Layer 15 of a small transformer language model trained on English Wikipedia (26 layers, counted from 0, width 128).
A neuron's activation on a vector x is SiLU(gate . x) times (in . x), where the dot is the dot product.
The model reads these tokens: "ince" " the" " e" "ar" "ly" " " "20" "th" " cent" "ury" "," " s" "w" "im" "m"

The vector x that enters this layer's MLP at each token. A number n stands for (n - 128) times 0.046.
0 "ince": 156, 119, 140, 124, 125, 128, 130, 109, 132, 132, 140, 128, 114, 110, 128, 138, 104, 142, 147, 116, 159, 147, 147, 147, 125, 108, 132, 123, 122, 139, 122, 125, 150, 127, 179, 134, 115, 119, 118, 145, 131, 122, 117, 127, 135, 137, 136, 149, 113, 87, 114, 140, 127, 186, 113, 115, 131, 132, 105, 113, 119, 124, 154, 125, 154, 135, 136, 41, 131, 127, 160, 137, 125, 165, 130, 129, 139, 158, 128, 116, 140, 131, 116, 153, 115, 128, 133, 125, 136, 113, 120, 124, 121, 133, 124, 103, 143, 213, 148, 121, 129, 106, 130, 187, 135, 161, 115, 121, 162, 140, 153, 133, 123, 124, 122, 141, 113, 128, 128, 155, 53, 139, 120, 136, 137, 134, 106, 109
1 " the": 112, 151, 134, 123, 113, 103, 131, 161, 160, 130, 170, 137, 121, 130, 140, 128, 118, 136, 136, 79, 122, 158, 161, 112, 134, 112, 133, 128, 126, 127, 150, 110, 139, 105, 147, 132, 112, 132, 133, 129, 132, 134, 130, 132, 118, 134, 125, 127, 93, 89, 137, 140, 106, 141, 150, 140, 120, 141, 145, 140, 128, 158, 159, 140, 156, 108, 141, 99, 156, 129, 121, 133, 118, 130, 154, 108, 183, 143, 126, 128, 149, 129, 131, 131, 115, 110, 135, 118, 147, 128, 132, 137, 119, 131, 134, 102, 133, 199, 116, 150, 119, 87, 131, 150, 116, 162, 138, 167, 158, 122, 118, 133, 119, 117, 135, 163, 113, 125, 153, 131, 134, 127, 158, 115, 134, 109, 126, 139
2 " e": 132, 161, 168, 113, 123, 135, 153, 151, 127, 118, 163, 118, 129, 143, 147, 118, 118, 152, 113, 97, 110, 147, 119, 98, 87, 124, 110, 117, 149, 135, 162, 139, 149, 111, 143, 117, 139, 105, 129, 162, 107, 139, 111, 116, 115, 105, 113, 141, 128, 84, 93, 118, 92, 154, 151, 124, 144, 142, 164, 161, 126, 153, 113, 127, 158, 135, 161, 121, 125, 131, 114, 131, 127, 147, 128, 123, 138, 117, 125, 105, 158, 187, 129, 102, 148, 128, 153, 140, 155, 110, 99, 103, 73, 110, 144, 124, 175, 168, 117, 148, 97, 134, 145, 139, 127, 160, 114, 135, 138, 130, 127, 101, 117, 113, 114, 151, 124, 141, 152, 123, 137, 127, 116, 149, 113, 130, 67, 152
3 "ar": 155, 166, 164, 70, 169, 97, 170, 167, 113, 101, 175, 159, 123, 156, 53, 128, 117, 147, 122, 150, 120, 122, 165, 54, 163, 108, 112, 158, 117, 174, 127, 151, 146, 174, 133, 134, 181, 116, 161, 103, 120, 64, 113, 121, 117, 87, 116, 133, 134, 109, 128, 91, 111, 139, 120, 138, 52, 113, 167, 101, 138, 151, 144, 122, 64, 133, 131, 151, 217, 111, 138, 190, 148, 91, 59, 118, 128, 184, 109, 107, 132, 165, 121, 106, 137, 105, 165, 109, 113, 85, 129, 116, 142, 79, 123, 116, 100, 163, 153, 134, 67, 139, 207, 129, 75, 144, 160, 128, 126, 91, 94, 84, 121, 101, 187, 139, 133, 140, 155, 135, 124, 76, 121, 125, 99, 121, 169, 182
4 "ly": 166, 47, 125, 159, 57, 79, 169, 165, 81, 103, 201, 166, 130, 146, 132, 104, 118, 129, 73, 109, 138, 138, 102, 115, 131, 86, 146, 134, 128, 131, 136, 132, 174, 162, 58, 139, 141, 126, 141, 110, 103, 190, 150, 117, 116, 86, 117, 175, 112, 100, 77, 136, 142, 99, 75, 146, 164, 114, 197, 183, 158, 148, 113, 158, 89, 139, 183, 178, 123, 156, 124, 146, 119, 145, 68, 118, 157, 192, 66, 111, 138, 142, 120, 131, 144, 109, 159, 128, 136, 96, 126, 99, 122, 103, 145, 96, 134, 137, 113, 185, 126, 162, 155, 114, 90, 139, 79, 102, 132, 112, 150, 173, 135, 159, 108, 135, 114, 145, 123, 152, 115, 83, 187, 141, 118, 121, 153, 112
5 " ": 145, 155, 141, 127, 154, 148, 138, 129, 88, 146, 145, 135, 130, 129, 129, 144, 131, 129, 129, 120, 125, 163, 97, 114, 99, 120, 126, 96, 121, 139, 132, 150, 133, 108, 129, 126, 148, 113, 121, 146, 109, 150, 135, 144, 115, 102, 144, 155, 139, 105, 106, 135, 134, 154, 162, 129, 101, 138, 139, 156, 129, 168, 113, 131, 124, 107, 174, 192, 125, 127, 70, 141, 124, 129, 100, 95, 148, 125, 159, 152, 174, 198, 152, 91, 192, 98, 129, 180, 131, 109, 121, 110, 132, 97, 105, 109, 151, 123, 120, 121, 95, 131, 123, 125, 81, 179, 206, 147, 126, 123, 124, 145, 53, 122, 97, 107, 154, 125, 133, 135, 159, 124, 120, 124, 122, 107, 41, 110
6 "20": 82, 117, 190, 140, 127, 103, 137, 169, 91, 77, 131, 121, 132, 132, 114, 128, 91, 122, 107, 146, 117, 172, 138, 129, 137, 143, 157, 134, 155, 130, 123, 144, 131, 167, 126, 130, 119, 123, 137, 144, 140, 151, 167, 148, 116, 107, 119, 141, 131, 104, 122, 125, 132, 155, 185, 108, 120, 115, 136, 131, 124, 141, 163, 131, 153, 132, 133, 182, 182, 126, 134, 172, 156, 91, 145, 121, 141, 138, 126, 146, 131, 165, 93, 136, 142, 98, 128, 137, 136, 133, 117, 123, 135, 115, 71, 93, 96, 155, 138, 119, 120, 164, 147, 118, 95, 128, 230, 156, 125, 105, 162, 126, 69, 203, 145, 105, 121, 151, 105, 136, 122, 105, 144, 121, 116, 139, 51, 135
7 "th": 112, 102, 177, 80, 103, 134, 122, 155, 219, 187, 150, 105, 102, 107, 108, 100, 117, 113, 117, 127, 113, 123, 146, 154, 98, 172, 99, 125, 152, 122, 135, 137, 140, 170, 165, 121, 160, 116, 194, 50, 107, 160, 94, 130, 137, 103, 156, 158, 49, 105, 146, 140, 188, 119, 142, 173, 141, 135, 131, 96, 116, 147, 120, 105, 166, 122, 104, 108, 119, 110, 94, 143, 159, 119, 119, 137, 141, 184, 130, 216, 109, 64, 92, 141, 97, 127, 188, 114, 168, 130, 144, 164, 136, 160, 149, 154, 127, 145, 149, 123, 103, 164, 127, 122, 141, 130, 168, 136, 43, 108, 94, 98, 114, 137, 93, 123, 81, 101, 129, 170, 91, 48, 196, 112, 75, 70, 48, 155
8 " cent": 104, 222, 76, 150, 165, 92, 183, 140, 107, 93, 136, 159, 67, 160, 129, 140, 161, 143, 162, 88, 143, 127, 102, 95, 99, 148, 158, 107, 128, 147, 107, 170, 241, 180, 122, 166, 124, 126, 126, 153, 124, 167, 152, 107, 151, 60, 124, 176, 65, 107, 98, 123, 158, 137, 156, 117, 142, 121, 135, 98, 96, 89, 104, 82, 146, 140, 108, 175, 102, 129, 106, 159, 140, 120, 208, 139, 138, 123, 130, 156, 126, 134, 116, 141, 142, 121, 125, 126, 150, 78, 137, 106, 93, 120, 124, 73, 119, 152, 156, 182, 153, 198, 178, 120, 87, 147, 142, 81, 105, 151, 127, 174, 90, 59, 173, 122, 88, 157, 133, 127, 141, 76, 195, 126, 77, 148, 173, 105
9 "ury": 81, 46, 163, 68, 132, 95, 126, 173, 209, 112, 207, 142, 162, 96, 100, 132, 123, 147, 122, 105, 92, 154, 141, 94, 143, 173, 102, 145, 152, 125, 98, 97, 235, 116, 85, 144, 116, 127, 104, 90, 127, 135, 90, 121, 94, 71, 166, 133, 95, 110, 97, 124, 104, 129, 73, 139, 158, 133, 127, 144, 102, 172, 139, 123, 138, 116, 124, 233, 103, 122, 115, 134, 142, 167, 67, 137, 149, 116, 115, 167, 84, 117, 104, 118, 106, 146, 176, 135, 109, 123, 147, 125, 112, 182, 130, 112, 100, 161, 151, 193, 147, 176, 126, 178, 94, 169, 120, 85, 129, 145, 192, 106, 98, 114, 139, 149, 143, 146, 125, 101, 124, 86, 111, 103, 106, 126, 158, 135
10 ",": 108, 81, 120, 107, 168, 85, 129, 110, 96, 127, 163, 171, 104, 147, 112, 110, 137, 140, 110, 135, 157, 163, 137, 158, 94, 144, 115, 114, 152, 134, 90, 106, 167, 159, 170, 100, 154, 135, 147, 158, 150, 176, 103, 172, 133, 120, 144, 167, 139, 104, 147, 128, 126, 141, 131, 148, 112, 105, 116, 129, 123, 125, 129, 126, 70, 134, 132, 143, 114, 133, 87, 133, 112, 122, 123, 100, 194, 123, 126, 123, 132, 150, 83, 118, 112, 105, 160, 115, 97, 137, 120, 118, 137, 151, 122, 102, 102, 178, 153, 118, 152, 172, 142, 164, 112, 123, 105, 118, 146, 81, 123, 121, 125, 106, 132, 156, 135, 103, 139, 89, 146, 142, 119, 105, 96, 129, 148, 139
11 " s": 139, 112, 83, 126, 126, 120, 152, 157, 100, 151, 123, 116, 120, 121, 138, 89, 120, 151, 128, 93, 141, 123, 125, 88, 96, 159, 160, 184, 138, 91, 98, 123, 120, 141, 117, 84, 198, 102, 144, 111, 147, 139, 144, 102, 179, 97, 105, 130, 95, 89, 121, 127, 110, 134, 122, 147, 162, 137, 131, 161, 132, 107, 114, 129, 200, 154, 123, 199, 159, 147, 131, 126, 161, 113, 123, 113, 143, 115, 112, 114, 163, 144, 130, 105, 144, 120, 120, 118, 170, 139, 129, 137, 116, 142, 162, 152, 96, 151, 122, 135, 127, 81, 113, 139, 154, 125, 99, 141, 120, 142, 103, 158, 116, 130, 153, 171, 117, 98, 123, 128, 167, 132, 75, 117, 73, 139, 106, 164
12 "w": 119, 152, 156, 79, 98, 135, 168, 215, 128, 139, 128, 144, 146, 156, 147, 135, 86, 118, 125, 90, 77, 111, 159, 164, 126, 184, 154, 148, 158, 97, 125, 145, 143, 136, 112, 98, 165, 87, 130, 129, 125, 156, 107, 133, 119, 117, 149, 173, 87, 104, 156, 125, 144, 128, 72, 171, 138, 152, 110, 163, 172, 114, 134, 67, 116, 111, 147, 172, 114, 163, 121, 129, 158, 130, 109, 135, 125, 116, 101, 109, 154, 161, 105, 144, 79, 104, 134, 118, 112, 76, 65, 90, 122, 158, 182, 130, 175, 151, 143, 124, 172, 76, 105, 133, 103, 131, 250, 157, 84, 119, 120, 163, 106, 153, 166, 144, 64, 143, 127, 127, 163, 128, 81, 122, 79, 112, 125, 125
13 "im": 84, 24, 133, 63, 177, 112, 143, 169, 153, 127, 177, 139, 170, 94, 114, 124, 124, 134, 100, 139, 129, 123, 186, 170, 127, 145, 119, 147, 109, 114, 60, 181, 112, 103, 93, 99, 138, 124, 141, 88, 103, 130, 139, 73, 106, 136, 77, 121, 176, 121, 112, 98, 90, 166, 117, 95, 106, 111, 126, 141, 84, 201, 109, 105, 185, 103, 101, 105, 148, 95, 87, 126, 111, 160, 193, 173, 140, 201, 126, 130, 219, 211, 138, 150, 142, 81, 148, 118, 66, 97, 169, 113, 104, 145, 147, 121, 123, 154, 141, 150, 105, 50, 89, 114, 159, 112, 203, 136, 45, 129, 104, 113, 102, 55, 167, 126, 70, 154, 137, 136, 126, 90, 224, 104, 152, 145, 112, 183
14 "m": 88, 75, 162, 110, 134, 123, 156, 159, 82, 147, 127, 126, 122, 83, 123, 144, 114, 129, 110, 97, 157, 114, 153, 154, 158, 214, 149, 119, 138, 111, 89, 170, 154, 106, 85, 96, 132, 110, 191, 30, 71, 122, 124, 48, 104, 133, 113, 113, 218, 121, 137, 147, 140, 130, 127, 110, 108, 125, 134, 195, 91, 215, 166, 174, 134, 148, 117, 227, 193, 79, 139, 154, 174, 116, 92, 154, 139, 185, 135, 107, 181, 74, 122, 195, 122, 147, 124, 118, 93, 89, 151, 122, 146, 109, 149, 96, 153, 141, 220, 152, 125, 148, 107, 115, 109, 150, 147, 106, 55, 142, 128, 142, 102, 81, 154, 122, 145, 51, 128, 122, 148, 175, 143, 139, 94, 149, 116, 172

Each question shows the input weights of one neuron of the MLP. A number n stands for (n - 128) times 0.0039.

n33 gate: 136, 151, 121, 127, 141, 119, 116, 137, 117, 135, 119, 141, 162, 92, 113, 151, 131, 147, 143, 143, 143, 140, 147, 68, 151, 125, 141, 129, 127, 150, 153, 107, 96, 152, 128, 145, 101, 117, 129, 115, 135, 137, 158, 121, 90, 150, 151, 137, 99, 177, 139, 147, 121, 139, 120, 158, 81, 151, 104, 115, 103, 136, 141, 150, 129, 153, 140, 92, 148, 103, 165, 147, 131, 103, 130, 142, 114, 86, 134, 106, 147, 125, 130, 118, 148, 107, 117, 135, 103, 116, 98, 153, 159, 138, 107, 104, 128, 109, 103, 123, 127, 92, 141, 157, 132, 136, 137, 78, 107, 137, 153, 138, 119, 157, 133, 102, 140, 118, 111, 93, 143, 173, 110, 127, 155, 116, 147, 130
n33 in: 88, 172, 129, 121, 121, 104, 119, 130, 165, 126, 115, 144, 77, 131, 160, 125, 129, 103, 81, 142, 87, 125, 99, 149, 113, 85, 110, 132, 119, 112, 171, 137, 119, 128, 144, 107, 107, 167, 124, 137, 111, 100, 126, 145, 126, 125, 171, 127, 107, 129, 121, 98, 181, 139, 136, 165, 148, 129, 139, 113, 135, 118, 147, 134, 186, 114, 128, 146, 112, 123, 171, 139, 131, 127, 135, 134, 130, 88, 125, 112, 108, 123, 101, 104, 146, 132, 97, 104, 126, 107, 136, 124, 95, 128, 141, 132, 114, 124, 122, 119, 114, 170, 135, 120, 130, 132, 139, 115, 89, 117, 137, 80, 134, 138, 144, 126, 147, 115, 148, 148, 108, 112, 126, 112, 120, 134, 137, 119
On which token does it fire most? 13 "im"

n76 gate: 141, 116, 105, 143, 148, 123, 110, 142, 146, 123, 137, 125, 146, 109, 163, 64, 160, 111, 142, 164, 152, 133, 128, 100, 113, 142, 162, 143, 127, 129, 156, 115, 127, 32, 122, 93, 137, 119, 105, 166, 135, 92, 127, 110, 122, 128, 132, 160, 118, 126, 90, 131, 136, 129, 154, 137, 144, 103, 136, 130, 180, 111, 148, 143, 120, 102, 151, 114, 107, 118, 175, 169, 101, 105, 131, 129, 100, 92, 115, 176, 148, 148, 142, 129, 126, 126, 156, 127, 106, 124, 138, 160, 78, 98, 141, 127, 153, 84, 115, 111, 127, 175, 122, 114, 115, 109, 98, 128, 141, 128, 117, 134, 149, 116, 96, 97, 138, 114, 142, 120, 128, 132, 118, 115, 162, 161, 164, 107
n76 in: 136, 95, 121, 82, 154, 114, 143, 131, 108, 104, 95, 115, 121, 151, 148, 137, 150, 127, 99, 127, 113, 141, 126, 138, 109, 131, 117, 116, 137, 118, 126, 135, 149, 157, 161, 110, 125, 150, 109, 140, 118, 95, 129, 136, 97, 163, 133, 133, 90, 145, 133, 129, 157, 146, 123, 99, 123, 171, 135, 133, 126, 149, 87, 131, 126, 106, 94, 120, 133, 112, 177, 150, 109, 159, 120, 158, 121, 177, 118, 115, 109, 122, 129, 84, 145, 121, 143, 116, 95, 96, 130, 104, 143, 158, 82, 97, 133, 89, 98, 159, 115, 132, 117, 106, 115, 121, 147, 144, 150, 174, 154, 140, 122, 183, 143, 107, 178, 142, 107, 102, 126, 110, 122, 111, 90, 87, 139, 126
On which token does it fire most? 11 " s"

n131 gate: 173, 188, 142, 177, 111, 144, 125, 152, 157, 82, 127, 103, 129, 106, 135, 105, 145, 143, 75, 126, 173, 107, 136, 120, 123, 104, 173, 143, 152, 102, 120, 122, 140, 103, 117, 114, 128, 119, 130, 147, 97, 126, 97, 106, 96, 117, 79, 96, 101, 153, 142, 80, 107, 100, 160, 124, 166, 93, 105, 150, 110, 123, 129, 86, 175, 110, 129, 138, 144, 129, 161, 157, 104, 192, 142, 117, 99, 139, 132, 89, 113, 110, 116, 147, 106, 112, 101, 141, 126, 138, 145, 129, 168, 91, 146, 125, 116, 89, 121, 104, 116, 116, 90, 134, 120, 114, 93, 146, 129, 133, 115, 154, 163, 170, 140, 111, 142, 112, 106, 107, 177, 115, 133, 127, 124, 117, 141, 114
n131 in: 154, 101, 156, 127, 159, 120, 158, 125, 162, 113, 192, 114, 76, 159, 146, 128, 159, 150, 117, 141, 149, 135, 121, 144, 134, 140, 149, 153, 111, 119, 114, 120, 112, 139, 77, 157, 94, 132, 108, 112, 108, 119, 96, 107, 80, 75, 144, 130, 154, 152, 88, 115, 104, 125, 121, 129, 102, 126, 121, 132, 117, 105, 122, 61, 123, 142, 166, 118, 90, 148, 94, 109, 105, 117, 150, 157, 119, 163, 88, 138, 116, 145, 154, 157, 104, 101, 176, 119, 116, 123, 124, 127, 131, 120, 135, 129, 188, 125, 108, 145, 116, 124, 106, 118, 86, 162, 86, 157, 154, 150, 110, 116, 157, 119, 137, 100, 157, 132, 171, 132, 133, 140, 85, 132, 153, 136, 91, 108
On which token does it fire most? 6 "20"

n307 gate: 160, 137, 122, 144, 140, 163, 98, 166, 116, 121, 111, 109, 147, 97, 152, 71, 131, 131, 99, 158, 134, 136, 117, 105, 159, 127, 126, 98, 152, 101, 183, 123, 152, 137, 173, 70, 117, 144, 148, 135, 168, 95, 154, 165, 158, 82, 140, 119, 121, 145, 163, 125, 123, 96, 112, 134, 127, 127, 135, 134, 119, 150, 163, 134, 160, 137, 140, 122, 86, 106, 92, 139, 133, 126, 114, 106, 131, 131, 137, 136, 129, 75, 167, 159, 134, 111, 96, 104, 115, 127, 152, 117, 125, 91, 162, 129, 132, 119, 176, 105, 102, 92, 127, 159, 150, 131, 123, 159, 113, 141, 129, 152, 114, 139, 103, 123, 157, 150, 122, 141, 132, 165, 149, 149, 146, 117, 101, 87
n307 in: 123, 131, 104, 117, 134, 122, 135, 110, 108, 85, 137, 143, 123, 131, 140, 146, 132, 160, 165, 165, 125, 137, 148, 111, 106, 146, 94, 81, 101, 126, 147, 124, 135, 111, 133, 151, 147, 114, 159, 108, 134, 139, 143, 97, 99, 101, 144, 109, 141, 145, 128, 116, 139, 148, 143, 157, 125, 154, 69, 140, 89, 114, 124, 110, 129, 125, 105, 84, 142, 90, 117, 143, 133, 163, 187, 134, 113, 148, 109, 125, 110, 102, 122, 127, 87, 125, 129, 141, 139, 146, 116, 183, 108, 116, 109, 113, 106, 129, 102, 112, 91, 148, 160, 109, 103, 111, 129, 94, 150, 138, 121, 123, 176, 93, 117, 112, 162, 152, 133, 130, 153, 134, 133, 137, 160, 135, 143, 155
On which token does it fire most? 12 "w"

n154 gate: 104, 132, 73, 136, 116, 77, 127, 95, 110, 90, 134, 139, 117, 142, 91, 94, 96, 136, 132, 137, 182, 120, 157, 134, 132, 124, 111, 117, 96, 118, 122, 110, 116, 153, 110, 117, 133, 174, 104, 153, 103, 113, 172, 130, 120, 135, 119, 147, 111, 102, 140, 98, 167, 68, 126, 130, 114, 148, 107, 160, 102, 70, 168, 133, 132, 126, 102, 97, 167, 99, 111, 141, 108, 129, 119, 127, 145, 155, 163, 56, 112, 115, 86, 111, 113, 150, 103, 84, 155, 190, 164, 112, 117, 138, 139, 145, 129, 141, 117, 136, 133, 140, 114, 118, 141, 159, 134, 153, 100, 105, 156, 131, 126, 156, 93, 137, 148, 114, 143, 109, 139, 128, 106, 113, 132, 130, 168, 161
n154 in: 114, 151, 67, 132, 107, 133, 79, 91, 80, 137, 119, 142, 104, 123, 114, 154, 82, 125, 141, 151, 127, 146, 153, 119, 145, 133, 78, 107, 134, 158, 152, 132, 144, 113, 117, 135, 146, 137, 102, 121, 132, 161, 124, 130, 139, 124, 75, 138, 148, 143, 73, 144, 132, 139, 139, 126, 159, 127, 143, 135, 110, 92, 131, 98, 116, 102, 144, 122, 135, 124, 127, 120, 129, 149, 141, 114, 148, 115, 102, 127, 122, 123, 117, 132, 113, 137, 167, 202, 121, 120, 148, 121, 107, 102, 81, 133, 111, 143, 169, 121, 129, 130, 162, 114, 147, 99, 151, 107, 159, 172, 125, 133, 172, 127, 92, 134, 144, 117, 116, 110, 154, 170, 88, 150, 132, 120, 126, 138
On which token does it fire most? 10 ","

n171 gate: 122, 179, 116, 146, 117, 133, 104, 119, 133, 112, 117, 136, 154, 86, 146, 118, 130, 134, 133, 162, 130, 108, 107, 105, 162, 129, 102, 130, 115, 137, 140, 102, 129, 90, 115, 111, 124, 147, 89, 211, 107, 129, 164, 100, 174, 125, 139, 99, 66, 146, 85, 124, 141, 117, 117, 112, 144, 120, 99, 127, 149, 98, 132, 159, 106, 151, 133, 43, 121, 99, 138, 155, 135, 138, 118, 114, 89, 137, 145, 98, 185, 98, 177, 130, 86, 117, 113, 117, 119, 148, 93, 147, 129, 136, 122, 150, 128, 116, 116, 161, 126, 143, 112, 126, 132, 140, 135, 71, 127, 111, 151, 131, 156, 125, 141, 101, 135, 102, 129, 107, 109, 163, 121, 82, 109, 97, 156, 128
n171 in: 129, 114, 176, 135, 99, 123, 114, 97, 146, 146, 126, 130, 104, 138, 116, 153, 119, 178, 131, 164, 131, 127, 148, 150, 157, 125, 101, 159, 117, 92, 156, 130, 163, 117, 88, 151, 146, 97, 155, 156, 132, 118, 130, 126, 74, 107, 142, 95, 171, 145, 145, 84, 166, 156, 88, 155, 99, 177, 89, 134, 100, 144, 140, 173, 105, 126, 139, 152, 145, 62, 91, 143, 95, 109, 95, 91, 157, 135, 165, 119, 91, 128, 102, 88, 121, 129, 178, 137, 136, 127, 157, 129, 144, 118, 129, 116, 118, 140, 78, 138, 135, 126, 141, 148, 140, 112, 114, 119, 135, 134, 133, 71, 126, 143, 120, 143, 120, 133, 129, 116, 146, 147, 114, 150, 112, 132, 118, 109
Its three highest activations, in order, are on tokens 8 " cent", 11 " s", 12 "w"

n316 gate: 129, 149, 128, 111, 111, 108, 157, 108, 139, 142, 131, 100, 131, 135, 155, 116, 131, 157, 148, 103, 147, 100, 151, 114, 104, 144, 98, 110, 120, 119, 158, 90, 152, 174, 135, 115, 87, 145, 105, 104, 141, 106, 140, 84, 146, 75, 121, 105, 150, 145, 84, 103, 129, 115, 142, 126, 142, 131, 89, 144, 135, 170, 148, 101, 94, 155, 125, 136, 141, 126, 155, 161, 127, 140, 152, 133, 126, 140, 174, 117, 120, 114, 119, 146, 104, 113, 132, 102, 127, 123, 123, 96, 129, 126, 131, 98, 147, 111, 124, 78, 115, 167, 99, 156, 168, 182, 130, 147, 144, 150, 118, 125, 140, 71, 133, 105, 145, 120, 119, 121, 149, 154, 92, 132, 120, 153, 138, 137
n316 in: 152, 180, 152, 167, 109, 100, 119, 124, 78, 141, 134, 117, 136, 145, 118, 158, 144, 120, 125, 139, 94, 117, 144, 142, 98, 127, 110, 122, 153, 103, 116, 122, 137, 121, 149, 164, 145, 126, 173, 152, 143, 120, 127, 182, 177, 73, 141, 112, 140, 112, 132, 117, 118, 117, 121, 116, 134, 123, 181, 96, 135, 89, 112, 162, 143, 141, 97, 108, 139, 112, 122, 107, 138, 102, 83, 146, 134, 110, 135, 126, 153, 139, 122, 131, 150, 121, 134, 102, 121, 119, 121, 120, 140, 119, 157, 122, 119, 137, 182, 131, 115, 135, 182, 138, 152, 133, 135, 145, 161, 122, 113, 143, 108, 131, 114, 127, 137, 134, 98, 143, 113, 161, 142, 129, 128, 154, 129, 120
On which token does it fire most, and how strongly? 8 " cent", at about 1.7

n269 gate: 97, 164, 114, 98, 129, 85, 131, 90, 127, 148, 119, 102, 129, 163, 117, 138, 107, 127, 105, 116, 101, 127, 147, 120, 122, 154, 121, 113, 139, 154, 135, 109, 112, 159, 162, 92, 142, 133, 94, 124, 149, 114, 107, 110, 163, 132, 106, 129, 93, 164, 112, 83, 98, 146, 99, 120, 145, 114, 103, 132, 168, 108, 138, 123, 166, 93, 118, 85, 137, 135, 138, 122, 122, 122, 139, 173, 107, 116, 146, 152, 108, 121, 147, 189, 143, 145, 78, 138, 162, 139, 111, 121, 119, 147, 174, 136, 114, 86, 160, 116, 107, 97, 114, 156, 146, 122, 131, 146, 155, 156, 120, 151, 154, 129, 140, 78, 138, 188, 110, 123, 135, 132, 153, 145, 123, 112, 105, 108
n269 in: 151, 125, 139, 121, 105, 137, 129, 153, 125, 134, 128, 111, 132, 125, 106, 121, 120, 99, 136, 149, 157, 106, 159, 88, 151, 134, 104, 142, 129, 144, 101, 131, 136, 133, 147, 167, 93, 153, 104, 88, 114, 126, 145, 126, 151, 131, 115, 125, 108, 104, 110, 127, 173, 136, 139, 89, 129, 89, 98, 114, 89, 100, 151, 183, 132, 101, 199, 135, 116, 112, 95, 140, 88, 137, 98, 170, 162, 174, 134, 114, 125, 139, 83, 129, 151, 103, 106, 108, 104, 99, 117, 114, 177, 154, 134, 116, 115, 139, 108, 141, 165, 144, 127, 109, 127, 153, 161, 105, 103, 127, 89, 135, 125, 102, 162, 151, 92, 90, 99, 130, 117, 68, 106, 114, 107, 140, 132, 94
On which token does it fire most? 0 "ince"

n230 gate: 177, 168, 122, 125, 127, 132, 149, 112, 153, 132, 61, 130, 95, 144, 132, 152, 140, 125, 107, 135, 149, 99, 132, 124, 132, 107, 96, 120, 142, 144, 168, 107, 124, 98, 112, 135, 120, 111, 125, 125, 109, 99, 151, 126, 117, 128, 107, 134, 177, 152, 149, 104, 160, 76, 163, 126, 138, 131, 114, 137, 111, 126, 172, 125, 152, 127, 105, 96, 172, 92, 158, 111, 116, 119, 136, 129, 133, 93, 79, 169, 86, 121, 118, 119, 87, 145, 50, 115, 142, 138, 116, 80, 128, 92, 161, 89, 121, 88, 148, 164, 108, 118, 127, 171, 108, 134, 104, 182, 149, 133, 124, 148, 136, 119, 139, 118, 114, 102, 141, 91, 168, 163, 124, 154, 139, 143, 158, 119
n230 in: 149, 147, 165, 126, 133, 177, 162, 151, 134, 144, 103, 142, 89, 113, 131, 201, 135, 113, 77, 123, 157, 117, 114, 136, 170, 158, 132, 110, 157, 138, 117, 151, 112, 132, 106, 81, 148, 111, 149, 135, 117, 153, 116, 131, 126, 121, 159, 117, 160, 131, 113, 92, 143, 85, 120, 150, 105, 166, 132, 103, 103, 149, 171, 171, 159, 150, 106, 129, 128, 84, 156, 118, 136, 105, 89, 124, 153, 100, 122, 158, 89, 105, 121, 156, 96, 148, 103, 151, 128, 156, 84, 107, 112, 115, 158, 99, 126, 126, 118, 128, 88, 126, 134, 142, 143, 119, 151, 146, 119, 130, 145, 119, 117, 93, 164, 141, 139, 75, 137, 148, 122, 130, 157, 112, 115, 111, 112, 132
On which token does it fire most? 14 "m"

n51 gate: 115, 135, 115, 108, 113, 139, 109, 92, 148, 168, 114, 113, 114, 179, 146, 105, 101, 118, 93, 116, 136, 138, 152, 145, 160, 81, 126, 112, 159, 127, 167, 160, 138, 126, 119, 129, 72, 116, 104, 167, 129, 144, 111, 114, 66, 108, 152, 146, 118, 154, 118, 87, 125, 148, 130, 164, 127, 147, 55, 135, 120, 134, 120, 162, 133, 92, 123, 121, 151, 128, 124, 97, 135, 114, 97, 114, 115, 93, 82, 132, 139, 126, 141, 126, 137, 128, 119, 129, 180, 175, 119, 137, 118, 174, 98, 116, 108, 100, 125, 153, 110, 103, 107, 160, 132, 124, 115, 107, 76, 177, 168, 128, 155, 148, 105, 78, 117, 164, 111, 110, 162, 145, 121, 149, 74, 119, 160, 120
n51 in: 156, 98, 145, 92, 110, 112, 108, 132, 102, 124, 146, 109, 108, 87, 106, 153, 124, 90, 84, 141, 111, 141, 147, 101, 129, 176, 141, 160, 144, 103, 98, 129, 138, 120, 160, 154, 138, 131, 131, 161, 107, 142, 121, 85, 83, 122, 126, 104, 149, 134, 140, 137, 80, 104, 127, 93, 125, 133, 114, 116, 82, 174, 145, 154, 140, 107, 124, 114, 76, 118, 70, 142, 147, 116, 167, 109, 162, 136, 180, 126, 163, 113, 117, 134, 151, 110, 129, 158, 75, 104, 140, 129, 105, 147, 105, 146, 115, 118, 131, 126, 159, 116, 125, 154, 168, 142, 118, 131, 134, 125, 136, 89, 150, 122, 151, 116, 157, 91, 133, 133, 120, 135, 113, 120, 118, 106, 143, 105
On which token does it fire most? 9 "ury"

n53 gate: 122, 149, 101, 89, 148, 134, 112, 83, 131, 143, 96, 112, 103, 106, 153, 156, 116, 121, 142, 115, 166, 88, 118, 109, 115, 152, 108, 114, 115, 123, 169, 158, 171, 144, 142, 141, 99, 151, 108, 99, 165, 145, 105, 147, 182, 117, 118, 107, 126, 146, 127, 157, 176, 99, 156, 155, 118, 132, 143, 86, 95, 92, 165, 107, 125, 157, 151, 108, 139, 124, 145, 157, 98, 198, 135, 128, 133, 125, 120, 144, 118, 101, 142, 134, 123, 133, 110, 94, 158, 124, 128, 95, 113, 95, 107, 139, 140, 127, 111, 144, 129, 156, 128, 129, 127, 142, 110, 152, 165, 123, 114, 118, 137, 127, 118, 116, 146, 120, 98, 114, 119, 167, 104, 142, 156, 165, 146, 95
n53 in: 144, 142, 120, 107, 127, 119, 133, 101, 104, 99, 141, 89, 118, 149, 134, 122, 98, 148, 158, 167, 157, 149, 120, 134, 154, 88, 95, 131, 119, 141, 102, 117, 101, 171, 119, 158, 109, 136, 108, 117, 137, 141, 123, 130, 143, 98, 89, 135, 185, 98, 106, 90, 87, 110, 133, 115, 121, 92, 93, 131, 112, 124, 117, 129, 133, 129, 98, 138, 102, 113, 120, 128, 125, 134, 95, 130, 113, 132, 132, 110, 155, 119, 93, 112, 111, 131, 123, 165, 142, 147, 148, 115, 146, 109, 142, 96, 129, 148, 135, 132, 149, 131, 127, 133, 126, 130, 125, 129, 141, 157, 137, 147, 134, 87, 117, 142, 122, 146, 138, 120, 96, 92, 102, 151, 122, 122, 84, 116
Its three highest activations, in order, are on tokens 0 "ince", 8 " cent", 7 "th"